Layer 8 of a small transformer language model trained on English Wikipedia (14 layers, counted from 0, width 96).
A neuron's activation on a vector x is SiLU(gate . x) times (in . x), where the dot is the dot product.

Input weights of the MLP neurons that the questions are about. A number n stands for n times 0.0076.
n17 gate: -34 4 -29 -8 -8 13 3 20 2 -9 46 -8 -2 1 0 17 35 53 17 6 -2 -50 0 -4 -2 42 -25 -9 7 17 -3 19 -24 26 13 32 -25 -24 -13 -20 -21 -18 -46 -76 5 15 -5 -59 -21 -21 -1 0 1 -43 -32 -35 15 -14 -59 -36 -16 -32 51 2 0 8 -52 5 -38 -4 19 29 19 -13 9 31 -18 1 38 9 14 8 -16 15 -6 -21 -6 26 -5 30 26 5 -18 -21 -27 5
n30 gate: -3 31 -31 -9 4 -32 -6 4 5 3 -26 2 -16 -14 -2 -23 -5 -42 -5 39 -37 12 23 -18 -10 23 24 13 17 4 -34 31 -10 10 -10 8 -14 -23 -14 60 23 -3 2 17 36 25 0 15 -7 3 -29 2 -12 -15 37 49 21 -18 3 -3 -3 22 9 -35 -1 40 -46 -19 -40 22 -28 33 -28 10 25 23 0 -43 18 11 -1 -28 15 -13 25 -9 7 8 24 -12 5 -17 -7 12 -3 -43
n39 gate: -34 4 2 18 45 42 -10 8 -2 -21 -3 17 -13 -7 -28 37 -43 39 8 8 9 27 -48 33 12 23 12 -10 -8 -27 -6 45 20 -6 -2 6 -20 5 2 36 5 14 -46 -51 -13 -6 -9 -22 -2 16 15 -7 21 33 -14 39 42 -13 16 38 -31 25 9 -37 -54 -43 13 -5 -2 -11 -11 -14 -11 72 -12 34 -20 6 10 -23 10 -5 47 -13 4 -51 -8 -13 0 7 -33 -14 -25 -53 -25 35
n59 gate: -13 10 24 -9 18 7 -16 -38 -43 -19 -1 28 44 -6 10 -1 8 -24 17 24 28 -11 -34 -1 0 16 -21 -3 -3 -11 3 -2 35 11 -13 11 21 4 9 7 -4 17 -30 12 -4 0 -24 20 20 1 -42 21 38 21 30 21 10 22 -30 -21 15 -39 -21 -1 31 5 -1 12 28 2 43 27 13 -20 41 -43 9 -35 -18 -13 -16 30 20 11 -22 -9 3 -17 3 3 13 35 7 -39 24 66
n70 gate: -31 12 3 5 25 7 -28 27 -41 62 6 -10 55 -13 19 24 82 9 3 33 7 -41 21 -7 56 17 5 14 -29 23 20 7 -6 -21 -18 32 52 -38 -16 -1 -35 -3 33 12 -34 -25 65 -13 15 1 -19 43 -30 37 -2 -29 9 -13 25 -19 -12 -32 -7 -26 17 -71 39 -2 17 16 -44 -11 -21 19 -17 -29 18 -17 8 30 20 7 38 -20 -20 4 29 -29 -19 -6 -25 -20 -22 -28 33 21
n87 gate: 9 29 -20 9 4 40 -2 23 9 -33 -14 -14 -2 -4 37 -19 13 45 -1 19 6 -3 2 -30 -14 -16 12 -4 -8 -34 -11 -41 -13 13 15 -2 1 -2 17 -11 -37 20 10 1 1 2 17 -2 -20 6 -23 -14 -9 23 -11 36 -29 14 -14 -2 -15 -17 17 2 -31 5 9 -29 13 23 20 25 8 -18 -4 -7 -18 7 -12 29 -15 -3 -35 -23 -21 -40 -8 1 9 16 -31 18 -25 24 -26 6
n102 gate: 45 1 1 27 5 -1 -27 -5 -3 -7 -14 29 3 -21 -3 -20 9 -11 -27 34 48 -38 49 -22 15 -10 -21 9 -9 -18 -51 13 -34 7 11 -3 -3 -3 30 11 12 19 35 -10 -43 5 22 9 -14 -44 33 22 -12 13 -8 -15 22 32 -6 2 31 19 -7 16 13 -34 21 12 45 -11 19 3 -28 4 -43 15 20 -15 47 -20 11 0 -10 37 -6 -23 -15 8 7 8 30 5 29 -33 -10 19
n132 gate: -30 27 22 38 -8 39 -48 16 7 33 -35 -10 -3 29 6 2 -8 -50 -29 4 -6 -42 -20 -18 22 3 21 -4 -17 40 71 24 -6 33 57 -14 20 7 -29 30 -42 51 -4 -11 1 -17 -20 20 12 -35 -7 11 2 -12 15 -35 -24 24 -5 62 56 3 7 -19 19 -2 -47 -16 24 -25 0 18 26 4 15 38 6 46 22 -9 4 10 32 19 61 -10 -26 0 -64 -10 7 29 -23 -10 44 24
n162 gate: -23 -6 23 -39 -16 23 25 -51 -40 13 7 4 30 -4 66 -58 -46 38 17 0 -27 -15 15 2 -1 -2 -12 -17 31 -16 -26 -5 -29 0 -23 -39 28 -44 -9 -2 8 14 28 -26 -51 7 -12 10 27 -3 -4 5 2 -7 20 -20 -44 -16 -28 -25 -22 7 -4 -16 -19 -9 -1 30 22 25 7 44 -32 -16 24 -37 -14 12 -24 41 4 -17 16 -20 13 -5 7 -24 -26 24 -20 5 14 -15 -17 34
n163 gate: -1 -32 29 11 -22 -13 -4 21 -14 17 -26 -41 -31 -3 -6 20 33 -8 -11 -28 24 -2 30 -20 33 -6 -1 10 -13 -1 5 -20 -13 17 1 27 -10 -35 -25 13 -21 -51 20 49 -31 -3 3 5 7 0 19 -20 11 -26 14 29 -11 46 -5 16 0 20 -49 23 12 -15 3 15 11 7 -33 13 18 2 23 -56 1 -21 -32 41 7 -12 3 -6 -3 -43 9 7 -14 8 15 -18 15 -26 -67 -21
n176 gate: -17 24 -27 -15 0 -1 7 30 5 6 -5 16 -13 -18 -13 -38 33 6 33 -23 -5 8 27 -13 12 -13 -17 3 -41 35 -4 26 27 28 13 -1 23 -42 -8 -17 16 -14 -8 -21 -70 -7 -4 10 -8 -3 0 0 8 8 -29 -21 36 3 -5 -19 15 3 13 5 -7 -16 40 19 32 23 -1 15 -37 12 -59 -4 22 -9 -58 6 -39 -3 37 6 -59 -23 -10 -38 27 10 -18 -2 32 7 8 -24
n216 gate: 20 22 -27 54 -44 -45 7 13 -31 -33 14 -14 27 4 -7 22 22 28 29 8 13 27 -12 10 -20 -23 -60 -3 -6 -43 7 -23 -1 -5 17 -17 -12 -5 2 1 -1 -1 -9 19 34 0 -4 3 2 28 -22 41 -7 11 3 10 -13 14 17 -12 -17 -8 20 28 7 29 -16 12 31 -28 -14 35 20 -14 -8 27 19 22 -6 12 -10 -6 19 -13 29 -6 -1 37 -9 31 15 14 10 -23 10 -31
n245 gate: -8 -1 11 1 -20 -23 25 19 14 2 30 -9 -7 17 25 -8 29 -2 12 -42 21 14 -2 16 -2 2 -26 -43 -35 2 -14 -7 8 2 -25 -25 -20 16 3 -14 -3 10 37 -12 4 -20 -6 -2 -21 -16 7 -10 -16 -21 9 -39 -6 -21 27 23 -49 -19 25 18 -10 26 10 10 -21 30 11 -2 28 2 15 38 -19 -24 8 -1 -8 -1 -2 4 -16 -9 63 -12 -4 6 2 -23 -2 -20 -7 -13
n252 gate: 28 -17 55 14 9 17 7 11 -13 8 -20 48 43 -94 17 -6 14 5 -17 -10 8 36 23 -8 -9 -11 -33 -18 9 19 -70 -25 4 5 -22 -10 -16 42 -2 0 -24 24 2 -5 -43 -60 -9 -84 7 40 -39 -34 -19 30 -20 -35 25 -21 -12 31 -36 28 92 -22 10 -33 -31 12 21 -8 -33 27 -16 89 -36 47 63 13 -29 35 -13 25 77 53 0 -69 57 27 -10 0 23 -5 -2 -5 -13 -35
n258 gate: 60 -15 13 -33 3 -26 -28 -33 -8 -24 13 67 32 -7 -4 -36 49 22 33 -26 2 12 -24 40 5 -10 16 -8 3 -7 -2 10 -11 22 5 -39 1 7 26 -17 -32 -35 10 -20 8 -17 21 -25 -22 12 41 -51 58 10 34 -10 35 39 -15 43 -3 33 18 -10 -17 -34 -33 -22 -19 31 4 29 -3 9 12 -21 -3 -37 13 -14 -31 12 13 21 -20 -27 7 -14 -18 34 26 12 -53 -8 9 4
n265 gate: -7 -1 19 49 1 20 -15 28 -35 6 20 19 -16 -19 -6 -9 -7 -28 -1 -24 -21 -48 4 -8 0 13 26 -6 -31 34 -9 -8 -9 -4 -24 -14 42 -15 31 32 -16 7 35 13 -25 31 -25 17 5 -3 -9 26 -41 -40 -7 -14 -27 31 13 49 33 1 4 -2 -19 -21 -5 -5 33 14 28 -7 29 -25 -25 -2 26 -23 7 12 29 -18 16 28 -12 -26 48 9 38 -19 -25 -62 -30 -44 19 1
n268 gate: 18 27 -31 9 18 42 26 40 40 11 -9 31 33 -14 -15 -31 15 -22 -2 -29 29 31 -7 20 4 35 26 2 -40 9 40 29 2 -12 4 -5 25 -45 1 -5 13 -26 -14 -43 -18 27 27 -2 -18 -2 43 -39 -28 1 -24 -20 23 4 15 -17 18 10 16 1 12 -6 -8 18 12 16 8 0 -23 -27 -26 -13 2 -19 -16 -6 -25 51 24 -54 26 -31 18 -23 5 19 -17 5 -51 9 10 39
n309 gate: -11 19 -41 18 -6 27 -15 5 52 -16 11 -3 19 17 -5 7 -16 21 39 0 -21 -6 -44 -8 4 20 31 -18 16 -6 26 -21 -4 29 21 14 -5 -5 24 0 14 27 24 1 -36 54 -4 21 -29 21 -18 -4 -20 34 27 6 20 24 -31 -14 27 -4 28 -1 0 26 3 19 2 7 -36 25 30 2 14 3 -9 -1 -21 3 -1 14 17 -16 12 -35 32 8 -19 -11 20 -6 -18 -19 -16 -3
n368 gate: -22 -26 6 46 -21 40 2 0 26 39 6 -23 -2 26 27 -4 -5 -20 -27 -5 -7 19 29 19 -33 -17 40 30 -14 -3 -31 -6 -24 1 7 26 15 14 -5 -31 8 20 1 44 -6 -4 8 -9 26 -17 -43 -4 6 -38 -3 -4 -5 0 2 22 33 9 7 -7 -7 5 -28 -25 -1 1 16 10 16 34 -47 -8 6 7 -30 13 5 -1 46 -13 -34 -8 -21 25 29 33 -5 -11 3 -15 -32 -41
n17 in: 5 -9 -22 36 2 42 5 -8 -9 -4 10 -23 -13 13 -33 6 5 30 -3 12 -13 -43 -6 -24 11 -13 -37 36 -9 36 -23 -7 -16 7 -7 0 -16 -33 -27 -24 31 1 -61 1 8 1 17 -10 29 -2 -16 -5 -10 -29 2 -21 -35 6 12 -50 1 30 -9 8 -38 -15 -3 -1 13 -3 -10 19 -5 25 2 -24 -10 14 4 -9 0 3 -7 -17 -5 6 -31 63 14 -14 -39 45 -36 27 3 51
n30 in: -54 43 -9 -11 -28 -32 30 -3 -29 -5 10 -19 1 -30 -3 -10 -8 15 8 -9 -22 -1 -35 35 0 7 -7 -4 -16 40 -11 25 51 27 -21 7 -3 2 14 -15 8 22 26 19 -11 10 -53 -5 27 12 19 -10 -7 -19 42 -12 -21 12 24 -1 4 3 -5 -16 7 6 7 14 67 -4 -1 -10 19 -1 -44 -26 -1 3 -7 9 30 32 1 24 17 8 -3 -24 -25 17 42 22 6 -10 -16 12
n39 in: -3 -35 -24 -5 -14 -30 -52 15 -23 19 33 3 -24 10 10 28 -20 30 -20 12 -16 -1 -19 33 8 22 -42 3 -3 20 -3 -17 3 10 -13 -6 11 21 15 -22 -3 -2 25 14 20 31 53 37 -22 -28 -7 -21 22 8 19 -5 24 -10 -13 -13 14 -10 -26 26 46 18 31 4 1 -16 6 -43 -39 -10 36 -5 5 -12 2 16 9 -25 12 -6 10 3 -11 13 6 52 -19 -5 2 27 -58 -26
n59 in: -10 -28 -14 3 -16 3 0 -35 -3 37 1 13 45 2 15 -25 19 -8 34 -17 11 -18 -46 34 8 2 -17 -9 6 1 -14 11 -17 -10 -6 26 13 -26 1 12 -6 -16 17 1 -21 -15 -19 12 -29 -2 -21 32 3 8 -2 -20 15 -27 -29 -1 12 -26 18 -17 5 0 1 26 -2 7 -20 40 -30 -13 3 18 -3 9 -12 -9 -22 15 -39 44 14 12 29 -28 24 -11 14 -22 26 23 -12 13
n70 in: 44 -8 35 15 33 -13 30 -33 -8 25 -13 14 8 29 -41 23 20 -47 0 64 9 -11 3 -16 -19 11 -6 24 -29 -30 19 -38 2 -2 -30 -2 -6 -6 1 -23 -2 33 34 29 -17 -6 -30 -15 -42 36 1 31 54 -11 -6 16 20 -14 31 7 -3 -8 12 -7 -21 5 11 18 12 16 10 12 -21 3 14 -39 -17 6 15 32 45 10 -1 -4 -21 31 21 -53 -23 -9 12 3 17 50 5 40
n87 in: -10 15 -19 -22 -18 21 -22 -6 5 12 -1 -3 36 2 30 -16 -3 4 15 -5 -10 -7 -18 -27 -5 -28 -6 -3 -17 -27 -7 -25 16 -5 -32 -12 -10 -16 27 8 -36 -6 7 -25 13 -4 -18 -21 -8 33 -43 -6 -29 32 -10 -2 -13 -14 -17 -4 24 -3 -23 14 -3 -5 10 1 -9 -40 -21 6 5 -7 -37 9 -5 -32 3 15 -24 -9 -14 -48 -34 -23 -28 12 5 4 3 1 -3 -1 -11 6
n102 in: -1 -12 -26 -27 -4 3 -38 -20 35 -40 22 37 36 61 -36 -6 -14 3 -9 -9 5 -30 58 -25 14 -12 0 -9 -10 -24 -20 19 13 10 3 -12 7 6 -19 -9 -35 33 1 4 -34 28 16 -16 15 -29 -7 -22 27 7 35 -38 4 -14 -20 22 -9 -20 -3 -16 -17 -1 18 6 12 10 -7 -4 3 -33 -45 -7 31 19 4 -30 36 18 17 6 17 4 -10 13 8 -1 30 5 12 -11 -25 -39
n132 in: -6 -15 20 -2 -47 11 15 -33 58 9 -25 8 18 8 -19 -19 -23 -33 -1 -20 -28 -38 -23 -23 9 5 7 11 53 -4 13 7 19 -58 32 13 -50 -27 9 26 -21 23 -18 -10 22 11 34 5 17 -34 -47 -13 -19 -40 4 -10 41 -5 11 9 -8 40 11 -22 15 3 18 20 -2 -26 -15 30 -14 34 -12 -15 -2 10 -35 -8 -9 34 30 -44 -13 -12 20 -4 -35 -9 -1 12 1 51 1 1
n162 in: -15 -23 -9 2 7 20 -35 -17 -19 -23 -13 -14 -6 12 -18 -21 2 4 29 -41 20 6 -24 -25 1 12 10 -24 -6 7 -18 13 -32 38 -23 19 7 32 18 27 -15 1 1 -6 38 -21 -29 -21 10 -19 18 -33 10 20 -34 -45 46 7 38 1 -1 -4 -9 7 0 -17 -25 -27 29 -37 18 5 -16 -6 -3 37 -11 -14 -5 -7 -25 -26 22 5 -32 -6 3 10 -44 13 29 20 5 -59 17 0
n163 in: -15 11 12 -15 -34 -22 -31 -16 16 6 -3 -2 -17 -14 -2 27 16 -18 11 5 71 20 0 24 12 16 29 14 12 -44 -8 -3 29 29 13 16 -7 -31 9 8 -16 3 1 -4 17 16 2 -14 -28 23 23 -8 -11 13 -21 -13 -3 40 -2 16 23 -10 -9 -3 -7 1 45 -1 17 -17 -10 5 -34 -13 33 65 16 -6 -14 21 -3 -22 -6 13 -47 3 -3 -20 13 -3 12 -22 17 -16 42 18
n176 in: -16 -1 58 -12 -1 -12 29 -11 15 37 -11 -2 -40 -1 26 0 -7 -8 -15 -4 -21 52 25 -9 3 -16 6 -1 -20 -3 22 10 -13 -8 -36 20 -24 5 21 -74 -8 25 8 37 40 37 9 -2 -37 -32 -10 3 -16 20 -17 1 -13 3 16 26 0 20 19 20 -22 21 -61 9 34 17 -2 -11 -23 -5 45 11 -12 -1 -15 -14 7 -5 15 -50 -5 -28 24 -6 30 14 12 -18 15 -30 -14 7
n216 in: -16 -1 -10 -1 15 5 22 0 -21 23 -7 35 -19 -3 -20 -31 13 -21 3 -4 37 -6 26 -13 52 -15 -11 -10 -30 37 -21 -7 20 7 24 -36 12 10 34 38 2 -13 -47 27 -7 -1 29 9 -16 -7 -7 -22 -14 18 14 -14 9 -30 16 14 16 -13 -7 -1 -15 -13 29 3 5 10 0 9 17 -52 18 7 -20 -14 3 -2 41 21 -15 -17 3 27 46 19 39 -40 -4 -58 -3 -21 -10 -13
n245 in: -28 28 -13 -21 28 1 16 -8 5 -39 12 3 27 15 20 -22 -7 -2 -41 -18 -9 18 13 -51 31 7 0 4 -57 10 15 23 31 18 21 20 1 -18 7 -3 27 -14 -2 -22 8 6 -20 11 -20 23 -13 0 12 -11 -4 6 3 0 -12 -27 -15 15 25 -23 32 5 8 -4 10 -19 30 24 -29 4 22 -35 -28 -25 -20 14 -28 -20 -6 -13 8 23 -22 8 4 -12 -17 12 -17 -7 31 16
n252 in: -18 11 20 2 15 -26 -39 -22 -4 -17 -14 -10 -29 -17 -12 -9 31 56 -16 -54 31 -38 24 4 -31 -22 11 -8 18 74 -21 -30 25 -11 -50 30 -18 -15 68 11 42 -1 30 17 -57 -6 9 -74 44 3 11 5 -21 21 10 -27 -38 -13 -10 -30 -28 18 28 33 31 -25 -30 5 -22 48 -33 33 42 18 -35 13 29 21 13 -15 7 5 27 36 -10 -45 -9 25 25 -64 10 11 -10 4 -12 16
n258 in: 30 -22 -18 21 19 4 22 2 7 7 -18 2 8 -13 12 -21 -14 7 0 -22 8 34 16 5 7 5 14 45 2 0 -20 -4 8 13 -38 -6 17 -31 -4 5 22 0 -41 2 51 -36 -5 -25 23 -4 -30 -24 -49 -20 -8 22 -16 19 -29 -3 5 3 -52 3 -10 -7 -7 -9 3 45 24 6 -30 15 -18 8 35 6 5 51 -14 -21 -13 -5 -13 3 -18 -59 -3 22 -2 23 -5 65 -38 -1
n265 in: -5 -12 5 26 1 17 -12 18 -20 9 61 -8 -9 0 -6 -15 -5 -13 -13 -24 28 -38 -9 -19 -18 35 2 -30 -1 10 4 21 9 -46 2 4 1 5 36 20 -1 31 17 -23 10 -1 -13 -10 0 -29 -2 17 -46 -10 19 -4 -33 -8 2 4 43 2 28 20 13 -9 7 19 -9 2 -9 -5 -1 8 -40 33 6 -22 8 -6 28 -16 -8 -25 25 -15 7 -14 15 13 -21 -15 -27 -39 -35 -4
n268 in: 11 -17 0 12 18 7 22 -16 0 8 26 24 46 27 26 0 18 -32 -9 -11 37 17 -23 39 18 13 2 0 -8 34 32 20 -4 10 1 -4 -25 4 36 -5 67 -5 -8 -5 0 8 27 -1 -6 22 -1 -5 -38 -42 1 17 -12 -9 -1 2 31 0 7 4 8 25 -39 -19 23 11 33 -25 24 4 9 -10 -1 -1 -6 24 19 6 -2 -4 -21 -7 -2 -32 -38 -3 12 -25 34 -34 -16 -1
n309 in: -10 24 -39 25 27 31 18 17 -1 14 -4 7 -19 -7 -23 22 -18 35 -8 22 24 -33 -22 22 -23 -8 5 -35 8 -9 24 -37 -10 13 -22 1 19 5 2 24 1 13 11 -38 -29 9 -9 29 -56 5 27 -12 26 -2 -2 6 37 -8 12 -18 1 -22 21 -20 -22 6 20 11 -7 -20 3 56 -2 23 -7 -20 -30 -3 12 -3 -14 -13 31 -31 30 -20 24 18 -23 -5 -12 -1 -9 12 -12 -5
n368 in: -11 16 2 5 -15 42 15 -8 31 26 -28 21 -24 -5 -1 1 -9 -30 2 -5 10 32 -14 -5 15 10 -27 5 -17 8 11 -9 -15 -34 -5 3 -43 20 -15 -35 7 -39 -35 -23 -35 -6 18 -8 -3 4 14 18 5 4 -3 24 20 -2 1 28 18 -4 9 -27 -28 -1 -16 43 -9 8 -17 1 -12 -35 6 -11 3 23 -14 -22 -2 14 27 -13 -7 -32 3 23 34 43 -17 5 1 -9 2 32

Each question shows a token from some text and the vector x that enters the MLP there. A number n stands for n times 0.025.

" while": -27 -34 -4 17 1 -33 8 -24 25 1 28 -21 4 6 11 -2 -13 26 4 13 -2 -21 12 -8 -17 20 -30 22 9 6 34 12 17 6 29 -13 5 20 -16 29 -34 4 6 -20 13 -6 -14 -18 -30 -2 -18 -18 21 0 5 -10 -25 -31 -9 4 9 -27 -3 23 11 -13 -6 46 52 0 -13 -7 -20 -22 -31 -45 -16 18 -11 -4 14 31 -32 -31 -8 -2 -27 17 -31 7 5 8 13 0 15 -25
The two highest activations, in order: n132, n252

"ur": 36 9 19 27 20 -11 1 -17 -3 26 -18 -30 -17 22 -1 2 -4 -10 2 12 -20 19 0 -2 -16 -2 -19 -15 43 32 24 2 21 -25 -15 -15 24 34 28 -2 29 17 0 35 -25 1 7 4 -7 -6 -17 -15 -4 32 41 -20 -9 -26 -47 -4 7 -17 5 5 -9 49 7 -27 21 -1 -6 16 39 5 -49 -10 -15 -19 1 5 9 -10 -16 14 16 24 -19 1 -26 -29 3 19 -21 27 33 17
Which neuron fires most, and how strongly? n163, at about 0.49

"ut": -18 -52 -1 -6 19 -3 25 -19 10 -22 -20 -27 -15 -1 38 -9 -8 12 -3 -6 8 -23 20 19 10 -16 11 1 11 12 36 -52 13 23 0 11 -45 14 10 -7 11 10 -42 -5 6 8 -31 0 -36 -24 -20 -33 -3 9 45 23 -1 -39 -46 -24 -16 -15 12 26 -6 15 2 -6 1 2 16 -16 2 19 -20 22 -42 -21 -11 -7 -17 -41 2 20 -28 -17 25 -4 21 7 -25 3 -15 50 -13 -22
The neuron with the highest activation: n87

"all": -6 -8 37 -1 34 -1 -6 4 21 23 6 -15 -17 -12 35 13 -8 19 -12 -15 20 -16 7 9 9 21 -8 0 14 -13 30 -45 -8 -33 -2 -13 -3 -10 12 10 -6 20 -49 1 20 13 -31 -2 -38 0 -22 -25 -32 12 9 -15 11 12 26 -11 -23 -17 3 36 -5 52 -30 -52 19 3 -22 -27 -14 10 4 -7 -1 8 -36 2 -18 23 -31 29 27 18 -15 -8 15 -30 2 18 18 -32 41 -6
The two highest activations, in order: n102, n368

" |": 13 1 -8 -10 25 -19 17 -17 10 -8 -6 -12 -25 16 34 -10 -25 52 16 -18 4 -5 -4 -19 -21 -18 -46 17 -11 -23 20 -10 6 5 18 -9 15 -4 -17 37 14 7 27 -3 -5 -23 -39 -3 -21 -17 11 -26 3 6 3 31 -18 -13 -1 4 -11 -2 -1 -12 -14 1 -26 10 17 -54 -46 -9 -19 -11 -31 -32 17 22 -2 9 -12 7 6 -6 -10 22 1 22 -19 10 32 -6 13 -7 20 10
The neuron with the highest activation: n162

"t": -1 -21 13 8 -22 -28 13 10 -5 17 -2 20 -11 51 44 -11 -43 -10 14 24 23 19 1 0 -4 -12 12 33 -10 37 37 -19 -12 -10 -1 22 -12 16 15 9 42 18 -35 -3 6 6 12 -20 -7 -18 15 -11 3 9 11 21 -17 -48 5 8 -1 28 9 -8 5 19 -1 8 22 7 -36 -10 13 -23 13 -18 -26 29 -19 8 -13 -39 29 -2 -9 30 -2 40 45 2 8 -10 -2 20 34 -34
Which neuron fires most, and how strongly? n368, at about 1.6

"ation": -37 -38 20 -15 -10 -3 -29 26 -17 23 0 -3 -47 21 0 -22 -16 5 9 -17 31 10 0 -25 15 31 22 11 -8 5 31 -5 -22 -37 -34 -9 21 28 -25 12 23 28 -25 6 9 1 -13 14 -57 -5 -1 -25 -12 -5 -18 8 40 -25 -21 -23 14 -19 11 3 8 49 11 -23 3 -5 -9 -41 -22 -11 -23 0 -1 -4 17 -13 0 1 -9 -15 16 13 26 -7 12 20 -10 -12 1 -10 45 2
The two highest activations, in order: n252, n265

",": -42 -8 -3 6 38 -20 -4 -15 12 14 28 -26 11 13 0 -35 -25 28 25 -38 10 -15 -1 -3 -18 38 -24 2 1 -3 10 -42 9 15 12 -12 5 -1 19 14 -19 -3 -3 2 -9 -6 -15 -11 -58 -21 2 -13 -30 -14 23 24 -28 -19 -5 -26 -25 0 7 48 10 25 -34 -8 49 5 -3 -38 -2 -5 -20 -22 0 21 1 2 -1 -5 -16 -38 0 1 -1 5 -17 9 9 -21 -2 -14 36 2
Which neuron fires most, and how strongly? n162, at about 0.56

"ies": -23 1 10 -25 -2 24 -5 -29 18 -9 -21 -23 -5 14 43 -17 -42 -12 -9 -4 5 -4 -6 14 -10 28 0 35 9 -4 9 -35 -24 33 0 10 25 16 -16 7 4 -7 -38 -4 9 -15 -33 19 -75 6 15 -5 -10 -3 4 10 -38 5 6 -30 41 -22 0 0 -22 -5 8 -2 19 -4 3 -42 -27 -16 -30 10 -18 -12 -9 -8 -6 -41 16 -31 2 -6 14 3 16 7 26 -8 4 -11 33 30
The neuron with the highest activation: n162

" German": 13 16 9 -6 22 6 28 4 2 -4 5 14 13 12 0 -9 10 17 -8 13 24 -6 41 18 -23 21 -14 12 35 -8 36 17 17 -33 7 4 -13 32 -18 4 26 -6 22 -4 -10 10 -16 -10 -47 -5 -13 -51 1 25 18 10 6 -10 9 7 8 -5 14 -4 -9 -5 5 1 -18 -20 -27 2 -7 0 -49 8 -16 13 27 -28 -8 -10 -46 -27 -8 -8 7 -17 34 -23 33 -19 32 8 44 0
The two highest activations, in order: n102, n162

"ol": 21 -8 -16 39 26 4 10 -5 2 -13 -55 -29 3 2 -7 24 -2 14 17 -12 0 9 26 6 3 2 -20 8 41 38 20 -10 -7 -40 -9 16 -10 2 11 24 20 7 9 22 -11 3 -6 -6 -24 5 -42 -29 23 3 58 -3 15 -46 10 5 -10 -34 16 18 -2 45 -1 -24 -5 -25 -4 33 36 4 -34 4 8 13 16 -16 3 -12 -33 7 23 13 -15 19 -23 -16 -9 14 1 3 13 19
The two highest activations, in order: n309, n163

" the": -22 3 30 -5 17 -6 7 4 -20 15 13 -4 -22 11 12 -19 -2 43 3 -7 1 23 22 5 1 3 7 9 -19 2 24 22 -4 -18 8 30 25 -20 1 20 0 2 17 35 8 -15 2 10 -48 2 -4 -49 3 14 15 30 -1 -25 -5 -3 -3 11 -8 1 20 0 6 6 21 -2 -25 -19 -8 -12 -53 -45 2 2 16 16 19 14 -4 -19 2 -4 6 1 1 13 3 8 40 -11 48 1
The three highest activations, in order: n176, n70, n17

"alth": 16 -4 -3 -15 16 0 -8 18 -30 0 -10 -17 -15 19 25 3 -17 7 -18 12 -4 -16 -13 4 -10 28 9 -1 20 7 39 6 -8 -8 -9 -9 -17 7 -42 15 41 8 -38 28 3 15 -7 1 -26 5 37 -10 12 -9 34 10 -20 -13 10 -46 10 13 40 28 -15 16 -3 -7 -6 -16 -17 -49 -11 3 -53 27 13 26 2 -4 12 7 -23 -9 -3 10 3 -7 30 12 40 11 10 7 33 17
The neuron with the highest activation: n87

"),": -11 -22 3 15 18 -32 -9 -2 36 2 16 -17 -1 8 2 -32 -13 13 12 -2 -3 -14 19 -10 -10 20 -28 13 -8 10 10 -1 20 10 28 -18 11 1 -15 27 -23 -14 -18 2 -7 -14 -29 -8 -41 -18 -3 -22 -29 -26 12 12 -1 -35 6 -2 1 -9 -9 43 -18 8 -29 36 31 -36 -18 -28 -6 -15 -31 -28 5 2 -20 4 0 -17 -22 -61 -9 11 -19 -2 9 25 20 -25 -12 -2 35 -11
The three highest activations, in order: n252, n216, n176

" Con": 33 -28 22 3 23 -18 11 23 -12 2 -13 -11 17 49 31 33 -17 -21 12 15 4 11 32 -31 4 32 -12 33 27 30 15 -3 12 20 15 12 4 5 3 39 19 -1 30 30 -24 -7 -33 -23 -4 8 -8 1 -14 11 36 42 -15 -2 -5 16 -4 1 4 -18 5 15 -12 -7 39 -9 -40 14 -18 0 -18 -32 -10 12 23 -19 9 -26 -26 -1 13 15 17 -10 4 -5 0 -1 3 5 26 -3
The neuron with the highest activation: n70

" La": 17 -5 14 18 16 0 17 -16 9 21 0 -16 -12 47 -5 11 -10 -2 33 6 11 24 -24 -12 -19 1 -12 21 34 25 9 11 -2 -10 28 3 -24 -25 15 31 4 18 1 5 -4 -18 -13 -6 -35 -2 -28 -58 21 -15 -20 1 22 -1 37 9 -14 -21 20 51 17 12 -13 -7 1 1 -22 2 -3 2 -32 -31 19 3 9 -26 -21 -12 1 10 -1 36 -4 28 50 -7 -12 -10 -12 45 29 3
The neuron with the highest activation: n102

"ine": -12 -3 0 -42 9 -8 -6 24 19 -8 -17 -10 -26 44 26 -27 -17 -6 1 2 -1 -20 21 5 -9 -3 -4 28 14 14 48 -5 -38 4 -4 3 -26 30 -8 1 8 -2 -27 23 19 -37 8 45 -47 16 17 -18 -3 29 23 3 -12 5 -6 -16 -6 -21 18 11 13 46 28 9 2 -32 8 -41 0 12 -27 -8 -37 8 -5 20 -19 -14 -9 14 -14 -26 7 -9 27 19 3 -23 5 12 26 12
Which neuron fires most, and how strongly? n252, at about 0.34

" c": -9 -37 12 27 2 13 -7 -26 -3 0 19 -22 13 25 36 23 6 5 9 -16 1 14 3 15 -30 20 -11 15 -3 -5 47 -1 17 10 -19 24 24 24 -8 45 14 5 15 4 -6 4 -16 -32 -12 -23 -1 -12 -21 28 4 4 26 -21 14 24 -16 -4 19 0 -10 15 1 -22 -4 -40 11 8 8 1 -9 -37 19 10 -8 -19 23 -8 -40 11 12 26 -17 21 38 24 11 -26 -7 -15 46 2
The neuron with the highest activation: n258

" English": -15 16 -2 -6 15 3 17 26 8 2 1 -12 25 19 21 -18 0 8 -3 -5 20 15 26 18 -16 35 -11 25 9 -17 40 -2 8 -34 20 -17 4 39 -20 2 1 -15 42 8 19 -16 -7 -4 -66 7 -21 -42 -9 7 23 8 29 -25 32 -4 -6 -10 14 14 -10 14 7 4 -4 -36 -17 -1 -7 -2 -29 12 -1 19 37 -27 -7 -17 -42 -14 -8 2 -17 -12 39 -16 5 -10 14 20 48 0
The three highest activations, in order: n252, n17, n245

":\n": 10 3 -32 -20 -12 -24 5 -4 41 17 24 10 -26 26 22 -23 -16 23 6 -21 -5 6 9 -15 -13 24 -14 5 2 10 26 9 2 18 1 -2 8 26 -20 21 -7 -12 32 24 -3 -30 -49 -28 -25 0 -4 -23 -40 -5 5 39 -19 -30 17 20 -11 -17 4 41 -14 17 -1 -10 17 -12 -35 -22 -36 -41 -34 -31 20 16 -4 2 10 -3 2 -24 -26 32 14 16 5 -2 26 -1 -6 -3 9 3
The neuron with the highest activation: n17

"al": 6 -4 -4 23 47 6 -25 -12 11 -2 -4 25 32 7 -6 -8 13 -5 -28 0 16 29 17 23 -6 1 -23 23 21 10 3 -10 24 -20 -34 59 -18 9 -5 25 28 20 -27 -8 0 31 -15 6 -34 -31 29 -10 12 -18 52 25 20 -21 -3 -2 -4 -22 22 42 -22 32 -9 -33 -7 3 -4 -30 10 7 -4 -32 -11 -12 -8 -24 -14 -3 -23 14 4 34 15 -8 17 -29 -9 11 16 18 23 17
The neuron with the highest activation: n59